Layer 5 of a small transformer language model trained on English Wikipedia (8 layers, counted from 0, width 64).
A neuron adds its activation times its output weights to the MLP's output. To switch it off is to set its activation to zero at one token and run the rest of the model.
A neuron's activation on a vector x is GELU(weights . x), where the dot is the dot product.

Input weights of the MLP neurons that the questions are about. A number n stands for n times 0.0086.
n11: -18 21 -25 23 22 55 -3 -12 -23 37 -18 23 -2 16 14 -12 -6 25 9 1 -2 4 -15 4 0 44 -9 -12 -32 7 6 -41 17 -6 -13 15 18 2 18 -8 -31 -45 39 10 4 -8 8 17 3 -25 -33 -22 22 7 19 -3 -20 22 -22 3 8 -16 -2 -28
n13: 22 60 -20 -2 -27 8 -8 31 -11 -2 -7 -7 -24 -4 39 17 -7 -2 -5 5 -12 14 5 -37 27 -4 15 24 -15 -17 11 23 -48 -17 42 3 -32 -34 -10 -1 -3 -10 -15 23 -12 -25 17 27 -8 14 -4 9 -6 18 6 10 -14 26 -23 -5 -32 -23 -36 12
n26: -19 16 -35 16 -12 -8 11 22 -29 -32 10 -30 -16 34 14 -6 -20 -1 -24 -1 12 38 -11 9 -30 13 13 39 -20 11 -2 -23 8 2 -7 18 -28 10 26 0 3 -1 14 15 -21 15 45 12 53 -13 -28 -17 -24 18 8 -18 -10 -13 -5 -16 -10 2 -21 -21
n46: -2 -4 -16 19 26 23 2 -23 -12 3 3 19 7 -12 -13 17 -5 -17 5 4 0 -21 -11 17 5 -8 9 24 -2 7 49 -2 -22 -9 -7 -19 -14 8 5 -10 -8 -12 18 0 -41 12 -6 -8 5 -2 3 -3 -14 -33 -5 -6 38 7 11 -3 9 -21 37 -27
n57: 21 24 -15 10 -41 -7 13 70 9 21 -6 -15 -24 33 4 20 -16 -4 -27 -27 -8 -7 40 -12 -18 2 -15 29 -12 -12 2 36 -25 -2 -15 -13 -56 -11 15 32 2 -8 5 50 12 14 -7 15 33 -33 -17 17 -52 3 40 -2 -5 5 -28 9 -23 -19 -17 28
n67: -6 0 12 10 -33 21 -7 -19 21 3 -14 -19 -5 44 10 0 -1 -3 -21 17 -9 -8 -5 5 -32 11 -30 -21 -3 3 30 10 23 24 -28 1 0 9 28 -2 11 35 23 -28 -4 11 6 -42 11 -6 31 17 -11 21 -37 20 -12 -1 -38 8 21 -25 16 -5
n121: 12 35 5 27 13 -63 -2 25 8 -27 0 0 19 -24 71 45 6 -17 -23 -50 -24 17 14 -14 35 -25 44 57 -24 -47 -19 -15 -35 2 11 15 -22 -46 4 8 -94 -35 11 -11 -17 4 80 55 50 26 -7 11 -17 -14 32 -46 -22 19 -9 -15 -12 -17 -1 45
n149: 7 19 -44 -1 16 10 -3 11 -6 -16 -25 0 -9 -4 -7 1 -7 31 25 6 11 -13 20 29 2 -16 -8 -21 -37 -5 27 12 9 -7 0 14 30 -11 -17 -11 19 50 9 9 8 -1 5 5 -6 -11 10 -11 1 -7 -34 -15 -12 -22 -29 -42 -30 -9 -18 10
n171: -6 -34 -35 -9 30 9 16 -20 -4 2 -2 -37 10 20 54 -4 -16 -5 -7 8 -7 40 13 8 -4 8 -10 1 -39 -19 12 2 -1 2 12 1 -17 -2 -9 22 1 -10 -3 14 -4 13 -20 39 5 0 -29 9 41 -24 -3 -2 15 -3 -6 -28 21 -38 14 6
n179: -10 -7 -18 -4 7 9 8 11 -3 15 -15 2 -1 3 30 -20 -25 -22 -10 37 1 7 -7 16 16 25 -18 -21 -51 -1 -18 8 -1 24 -11 -15 -6 -32 5 -5 9 -2 10 -10 -1 28 4 -3 -8 -1 -27 -16 28 -9 4 11 -25 19 11 -2 -4 13 -4 -28
n194: 70 -11 -13 -7 -28 -42 -35 37 -25 17 -21 5 -10 3 -21 25 13 4 -5 -30 -3 -2 23 -23 -7 1 5 54 -5 -52 15 4 -15 6 28 26 20 -25 -25 38 -37 19 17 20 -7 -10 -9 51 64 -8 -21 -11 23 -10 29 -24 -15 -1 25 10 -50 -24 10 -9
n213: -16 -22 -27 25 -23 -7 33 24 0 29 -18 -21 -35 -3 22 -8 -7 12 1 17 36 53 10 -16 -18 -17 22 -5 -29 -6 12 6 -1 3 -4 24 19 6 -1 19 -22 -19 19 6 -26 -11 -24 39 9 3 -15 -2 -2 -6 -6 -1 0 6 -26 -22 -13 -10 -6 -3
n230: 68 29 15 -16 0 3 -10 24 35 6 -25 5 -16 -20 25 29 -45 7 24 -52 19 -16 35 15 -52 -32 5 -10 -30 -13 -6 -4 -11 -13 -34 -32 20 30 -21 29 2 15 11 -21 -21 -19 -7 52 21 -21 -27 18 17 2 51 -19 -19 24 -9 -11 45 15 -19 -54

Output weights of the MLP neurons that the questions are about. A number n stands for n times 0.0082.
n11: -33 -4 20 7 22 -11 2 7 43 12 -23 4 0 -4 27 7 -4 2 12 10 28 -2 2 16 31 -53 -21 -10 6 -15 -11 26 -24 35 6 15 -10 -10 -15 -7 -38 9 6 46 -27 -51 26 10 -36 -29 -4 47 -7 -11 -36 33 16 5 -7 -20 -41 0 13 20
n13: -13 -27 1 -36 -6 -30 37 40 -1 -15 5 8 19 15 -18 25 7 -19 1 12 -9 18 -6 24 8 -37 -10 -47 13 -2 4 0 21 21 -14 -26 8 10 21 27 -26 3 16 -40 -9 -42 -1 -27 31 11 5 -24 -2 11 2 3 -24 -3 4 29 -4 -4 25 30
n26: -19 9 7 2 20 6 -24 10 -43 -55 10 43 8 6 -4 -38 -10 -16 -30 -20 -19 11 16 6 33 -14 21 -18 -18 -46 3 25 21 23 1 13 -7 -6 -12 14 41 24 -27 -26 34 9 -8 -52 16 14 -28 -2 7 21 -25 23 3 33 3 30 1 9 8 -18
n46: 8 -27 -28 -8 -12 -16 -8 31 10 14 -3 18 13 -13 39 -9 15 8 -12 22 -25 11 20 -8 -8 -15 12 8 -15 1 1 -10 1 -2 0 -20 4 -23 -6 5 12 10 17 -3 18 -21 -11 19 -8 -22 15 -2 12 47 7 -2 -14 1 -23 13 -19 4 -8 -3
n57: 16 38 -8 -27 31 27 5 -53 -20 -5 -24 4 -2 32 -1 -12 -9 5 38 2 15 6 -6 10 -16 13 -67 4 -2 24 5 1 1 -7 -7 2 10 0 -32 -2 14 11 -9 -35 -4 26 -14 -16 -12 15 15 1 45 7 -5 39 -22 -11 -33 3 -18 3 -21 24
n67: 2 4 -2 -14 20 8 -22 19 -42 -27 10 9 -4 -18 1 9 -20 -7 -14 -8 -7 21 -3 2 31 7 26 6 1 0 10 -3 12 -15 9 -13 24 -10 -10 23 -27 -44 -22 -7 11 -15 15 95 -1 -8 -8 3 -17 -25 32 -31 9 1 12 -7 -9 32 -5 1
n121: -25 26 -22 -39 0 38 8 21 9 -62 7 57 -41 -4 -4 40 -41 23 16 9 -10 9 -42 0 0 -4 53 -52 -37 48 -46 15 32 4 -73 -6 -25 -10 60 -21 63 -68 -40 26 -15 9 34 34 51 17 -18 23 -31 25 -38 -22 -14 -24 17 -3 35 -25 19 46
n149: 38 11 4 -1 11 -20 19 -22 -4 37 33 13 -7 14 -34 -5 1 -16 -12 27 32 -20 -15 30 -8 17 9 27 -33 -14 -7 -36 -14 -9 -7 -14 2 -7 10 21 -20 -15 12 -30 3 -11 17 9 -2 11 11 -3 -5 -20 13 -22 5 0 21 23 -3 -4 5 -42
n171: 28 -8 12 -5 -7 -26 -18 4 -24 42 -1 -14 15 -14 8 -35 14 20 9 6 17 -19 -26 -21 -17 -19 6 -5 6 12 -6 -25 22 43 2 -13 -6 13 -18 -13 -1 6 11 14 36 -10 -10 17 -18 4 -19 -19 -12 4 -2 -6 12 6 -3 5 -1 42 -14 -6
n179: 4 10 -3 -9 8 -21 -29 19 15 17 24 17 3 -12 -26 -2 38 18 48 -45 4 -19 14 4 11 -8 -8 1 -4 -19 30 -33 6 9 8 9 -6 -3 -6 -22 -30 7 -2 21 -20 29 5 14 10 -35 9 2 -14 -10 -23 8 28 -17 -19 -4 -8 6 0 12
n194: -7 -22 11 22 5 31 -14 16 4 -31 31 -74 -8 -24 27 -10 -23 33 8 18 -4 -11 -23 49 -19 -37 11 -9 -18 35 -39 3 21 -14 -67 -5 -1 45 23 12 15 -23 21 -11 35 -31 5 24 -21 27 0 7 -3 51 3 -14 2 -22 -45 -11 -19 45 -5 8
n213: 31 6 7 -9 -26 -28 -9 4 -33 28 -13 -4 17 10 -14 25 3 -30 -50 16 -5 -26 -6 -8 14 15 -21 20 -4 8 1 -3 -9 46 -8 -5 -21 -6 -43 18 56 -13 2 8 -17 -34 35 -12 -2 -26 22 17 -4 0 27 55 16 -20 -7 1 -3 11 30 18
n230: 39 31 0 -18 -17 7 22 46 48 -20 1 -7 10 -9 44 14 25 0 56 -21 26 19 -7 -12 6 7 -38 15 -27 -15 10 -37 16 -11 1 -6 12 -13 -5 -26 -6 19 6 3 -34 -54 -45 11 7 2 -12 -7 -38 8 -38 -33 -5 8 -9 -43 -27 11 25 23

Each question names a token from some text and the token that comes next. It shows the vector x that enters the MLP there. A number n stands for n times 0.056.

Then comes g, the gradient of the next token's log-probability with respect to the MLP's output, scaled to length 1. A neuron's effect is roughly proportional to its activation times (output weights . g). A number n stands for n times 0.0048.

" her", then " parents"
x: 12 8 18 -27 -36 1 10 18 -6 16 11 2 -3 -14 -10 -2 9 -18 10 4 28 -27 -19 24 12 -13 -68 -9 11 20 -16 12 9 17 1 11 -19 -5 -10 -5 8 33 8 8 -6 -28 8 21 -2 -8 -19 -8 -10 -22 8 18 30 3 -6 -9 12 18 4 -19
g: 49 15 12 -43 45 24 -7 11 23 -28 17 -20 15 5 13 -25 50 -16 22 24 -19 8 8 -14 -4 -2 14 2 28 -34 2 24 -8 -47 -27 42 -13 -46 9 17 -21 -1 35 -22 -9 -4 9 61 0 -60 -44 -25 56 -25 -21 -24 -25 4 14 16 -8 -12 -14 -6
Which neuron, switched off, lowers the next token's probability most? n230

": A", then "p"
x: 8 8 -5 5 6 -3 -20 -9 1 -18 -3 -6 12 7 12 -7 -18 17 57 -15 20 -19 0 10 20 -19 -63 -4 3 17 2 -3 -6 21 9 -7 -30 4 -18 5 12 9 -3 2 -9 -43 4 12 23 12 -3 -14 -7 -3 -10 31 -7 7 -26 -10 3 28 22 -1
g: 69 -31 -35 -4 10 16 0 -51 2 20 -17 -59 27 -8 -28 -46 0 -16 39 -19 -12 -5 -19 19 -21 2 6 -29 35 1 15 24 13 1 28 -33 -1 9 -11 -26 -14 29 18 7 44 54 4 25 5 34 35 5 -24 -5 -1 -40 14 -24 31 -23 5 16 -44 -17
Which neuron, switched off, raises the next token's probability most? n230

" of W", then "is"
x: -8 -12 -33 13 16 -11 11 -28 8 -2 -6 -5 -5 22 0 -11 -24 35 51 -15 11 -3 -20 25 19 0 -49 19 13 15 39 4 16 14 26 -1 -31 -2 5 -21 26 7 17 -16 -1 -11 4 -5 -19 -6 -12 -4 2 -25 1 16 -12 -17 -8 3 -1 6 0 -18
g: 8 -8 46 -3 -35 15 -27 -16 9 -12 37 4 51 30 -21 16 27 12 -16 80 9 -22 -11 1 11 -19 -35 -33 1 24 15 11 12 40 -19 -35 -14 -4 15 -6 9 -18 12 8 -17 -22 -1 -91 -24 19 13 30 -3 -29 -35 41 8 -21 -24 2 17 -13 14 -8
Which neuron, switched off, lowers the next token's probability most? n11

".", then "\n\n"
x: -3 8 4 -2 4 -5 0 14 -2 -4 17 3 1 20 5 12 -19 -7 1 -27 18 -7 -5 11 17 -5 -38 17 -7 32 9 0 -8 43 14 1 -30 -23 4 20 -21 -3 10 -12 -15 -42 22 13 27 -1 -6 -25 -14 -22 -9 47 17 -16 -4 -7 -18 3 -1 -4
g: -23 25 56 -2 -12 -13 45 -32 16 0 28 17 21 24 -25 -16 -2 -41 -24 -19 -15 -18 4 -34 8 -11 36 1 -9 -20 33 -28 5 20 23 -26 -22 -75 5 5 0 -3 14 -3 -6 5 -6 -26 -11 53 8 45 -15 -27 -28 55 42 0 10 17 33 -51 -4 -7
Which neuron, switched off, lowers the next token's probability most? n26

" C.", then " ("
x: -29 11 38 0 11 8 22 -16 -2 -22 7 11 7 16 19 6 -3 15 42 -2 15 0 -9 9 -1 -6 -32 3 -35 -1 28 6 14 1 -7 4 -15 1 1 -7 50 -7 16 -24 -14 -3 9 -16 2 1 -19 -18 -4 -37 -24 22 -18 2 -2 -34 0 21 18 -38
g: -39 -21 25 -7 5 5 38 -42 4 -31 -30 -22 40 26 -29 2 -4 -80 3 41 -14 -21 -10 -6 22 5 12 -28 15 6 35 32 -6 40 42 16 18 22 7 -3 5 17 -26 7 4 44 -2 -70 -11 -37 -11 -10 13 -20 -1 15 12 -43 24 14 32 -18 6 -14
Which neuron, switched off, lowers the next token's probability most? n26

"ara", then ", and"
x: 4 -19 -11 -7 -27 23 3 -36 2 23 13 0 6 41 4 6 -17 -13 13 31 12 9 4 6 18 -20 -17 2 -27 7 16 -9 7 21 19 7 -6 -16 22 -11 -1 11 -5 -23 -25 -21 -2 -54 -15 21 -19 -1 7 -19 -23 21 22 5 -29 8 37 -9 4 3
g: -4 -24 -41 62 -26 -13 0 -42 11 -2 -2 53 -39 9 -3 -11 17 -9 19 23 -20 36 2 2 34 0 -22 -64 3 12 13 -3 -8 5 20 -14 -5 -22 -18 37 -4 70 3 -10 11 33 -31 17 -58 3 27 2 21 16 -12 25 4 -44 25 8 -30 1 -7 -37
Which neuron, switched off, lowers the next token's probability most? n46

"iw", then "aki"
x: 2 -24 12 9 5 9 7 -24 14 20 7 13 -2 24 -5 6 -6 -9 22 0 6 2 -16 2 28 4 -30 19 -7 -3 14 1 15 19 3 3 -12 4 1 -3 -1 -3 34 -4 -21 12 34 -50 -51 -12 -25 4 -7 -35 -50 26 5 -21 6 -19 12 -16 21 13
g: 26 20 4 -26 -4 52 2 34 -14 2 27 19 6 36 -7 -31 -45 -25 -43 -18 51 5 -27 -21 12 35 7 20 -30 3 17 -45 41 -49 -8 -27 -10 7 22 -47 -8 -4 53 29 -7 -29 -34 -3 -1 32 36 -23 17 2 42 1 5 -20 -33 -8 -1 -21 4 2
Which neuron, switched off, lowers the next token's probability most? n67

"\n", then "-"
x: 12 4 8 4 9 2 -7 -2 -13 0 14 -6 -8 35 8 -41 -27 -5 11 -20 24 -9 -8 13 4 -6 -17 12 -20 45 9 9 -6 39 -5 7 -39 -21 -8 -1 -24 17 13 -7 -4 -17 25 24 13 -4 -12 -17 -3 -18 -2 44 11 6 -9 -2 -16 -15 -5 -8
g: -19 -64 51 34 11 -32 27 -11 -23 -13 3 7 43 -26 -21 12 9 -23 20 63 -5 -22 -13 10 -23 -15 -28 36 5 23 11 2 -1 -22 30 6 -31 29 17 -18 18 12 -11 3 10 -27 -50 -45 -7 37 -21 -12 8 -11 -14 23 36 -38 -16 19 13 -29 14 51
Which neuron, switched off, lowers the next token's probability most? n13

" Institute", then " for "
x: -30 17 4 -12 2 2 6 -2 5 -27 -16 6 13 13 5 2 -32 -22 23 42 -6 -8 -8 39 19 6 -40 -4 -13 16 13 -1 15 14 17 10 -40 1 1 9 18 9 5 15 -14 -24 -6 -14 -6 14 1 12 -25 -32 -15 23 12 -4 -9 -1 6 -23 26 -11
g: 15 21 -2 -82 17 -1 29 18 24 36 -7 16 2 -15 -20 13 -38 20 -11 -28 -21 20 69 -14 -10 13 -19 4 -18 -16 15 -24 30 -14 33 24 18 -39 -30 33 -13 10 -5 15 -6 -34 -11 34 -27 -22 31 7 -5 51 25 27 -53 -18 -2 -9 -36 -26 -3 8
Which neuron, switched off, lowers the next token's probability most? n46

" teen", then "ager"
x: 6 2 9 9 -28 -6 11 9 -15 20 4 -13 2 6 -6 -24 -18 -9 23 13 14 -25 -4 0 7 -18 -60 18 7 18 -1 -8 6 33 -6 -7 -15 -24 -16 2 14 31 -2 34 22 -7 12 33 -31 -5 -6 -10 15 -19 -31 26 13 -12 4 13 -4 -2 15 -23
g: -11 19 8 56 -13 -21 -18 28 40 51 6 -6 -22 8 0 -9 -26 -18 14 -37 -35 31 35 36 -42 14 9 -19 -26 -26 -19 14 -18 20 -20 0 31 19 -74 6 8 14 -9 -35 6 34 -6 10 -10 -41 -5 -1 -17 -46 -3 37 3 51 3 10 19 31 -28 -11
Which neuron, switched off, lowers the next token's probability most? n179

"001", then " and"
x: 13 1 1 -2 -4 0 -19 18 -3 -1 15 -3 3 17 -6 6 -28 -3 20 11 20 -7 -9 16 20 -9 -48 4 -10 -9 1 -12 17 44 32 -3 -34 -7 8 10 -27 2 -18 -1 -14 -26 1 -3 -4 14 -14 -16 7 -18 -26 40 36 -11 -15 14 11 -12 15 -4
g: -31 55 23 9 -24 -16 -3 -16 -6 4 55 -36 4 -50 -33 -7 -1 -17 -14 22 -37 -5 17 16 2 -25 -43 -2 -2 -26 17 28 3 -15 -14 -5 24 -40 20 -10 24 -5 22 -14 6 53 66 -20 -52 21 33 13 39 -18 -31 21 -6 6 -28 25 38 2 -10 -5
Which neuron, switched off, raises the next token's probability most? n171

" after", then " four"
x: 19 2 8 -2 -14 -5 3 14 -14 18 1 -19 -6 15 -6 -9 -22 -6 16 0 14 -25 -7 18 21 -16 -66 9 -8 5 16 5 16 25 22 7 -20 -14 1 10 -5 -8 -1 -4 -3 -53 16 42 -1 1 -8 -3 -1 -10 -22 39 24 -3 -10 -8 -9 1 21 -2
g: 35 9 6 -22 -14 -22 34 20 59 25 44 32 -7 9 -3 -47 -26 9 12 -1 15 -32 0 -30 4 -3 1 11 -2 27 15 1 -37 -46 9 21 -1 6 -55 22 27 7 20 13 -53 -28 -12 -21 -40 -43 -6 31 9 4 -11 31 -32 -41 -31 14 25 30 -11 40
Which two neurons, each switched off alone, lower its probability most, in order? n57, n213

" made a", then " special"
x: 8 14 17 -11 -10 -20 -9 17 6 21 -11 -8 2 7 9 0 -13 -5 17 -11 11 -34 9 19 19 -16 -58 3 18 8 15 -11 4 29 8 -13 -20 3 -40 3 12 1 3 -3 -23 -37 5 25 5 -8 -8 5 -10 1 -1 41 0 -7 4 -11 -16 21 44 -8
g: -25 21 15 -6 -30 -10 15 7 6 8 17 -6 51 -41 34 -7 6 -14 35 30 -43 1 43 1 25 -11 2 19 -3 -19 23 -26 23 -18 33 -45 -18 -2 -1 2 13 6 51 15 -37 -3 -7 -32 -21 10 41 7 -19 -33 -43 14 -4 -45 -20 19 60 -64 -4 9
Which neuron, switched off, lowers the next token's probability most? n230

"\"", then "\n"
x: -12 23 12 -3 2 -11 17 7 0 6 -1 0 -14 22 -14 -4 -13 6 18 -10 20 -26 2 -9 19 -2 -52 0 -32 25 7 -16 22 40 19 -12 -29 -14 11 -3 17 12 16 1 -2 -34 1 -14 -10 2 -4 -2 -31 -22 10 31 4 14 -24 -18 -13 12 24 20
g: -42 6 22 17 28 -24 24 -33 -13 2 49 24 22 -18 1 -39 16 21 24 2 -7 -39 -42 -2 21 -22 62 -17 10 37 31 19 6 14 -13 -50 -45 -17 -6 -60 17 8 -12 15 -28 -29 -9 10 -1 20 -1 39 -3 -45 -28 44 -8 7 -25 19 12 5 16 4
Which neuron, switched off, lowers the next token's probability most? n179

"ry", then "ing\""
x: 13 2 -21 27 -4 -10 19 -12 -34 6 -9 -5 15 13 -12 -26 5 10 37 0 29 2 -20 25 16 -7 -49 16 4 34 -13 -3 -2 14 11 -1 -22 5 0 0 2 5 -13 0 26 -19 40 -50 -6 -3 -8 -16 -10 -26 8 14 -9 12 -5 -11 -3 13 4 -17
g: -22 -1 -18 -17 -11 9 16 -42 28 -5 10 53 -26 1 -42 2 -56 2 -14 -10 -15 42 4 -29 8 19 7 12 -7 3 -6 -4 13 52 -40 -33 -40 0 14 2 -11 -9 -45 10 61 45 22 -46 -37 0 23 22 -7 24 24 25 19 20 45 0 -35 -25 11 4
Which neuron, switched off, lowers the next token's probability most? n26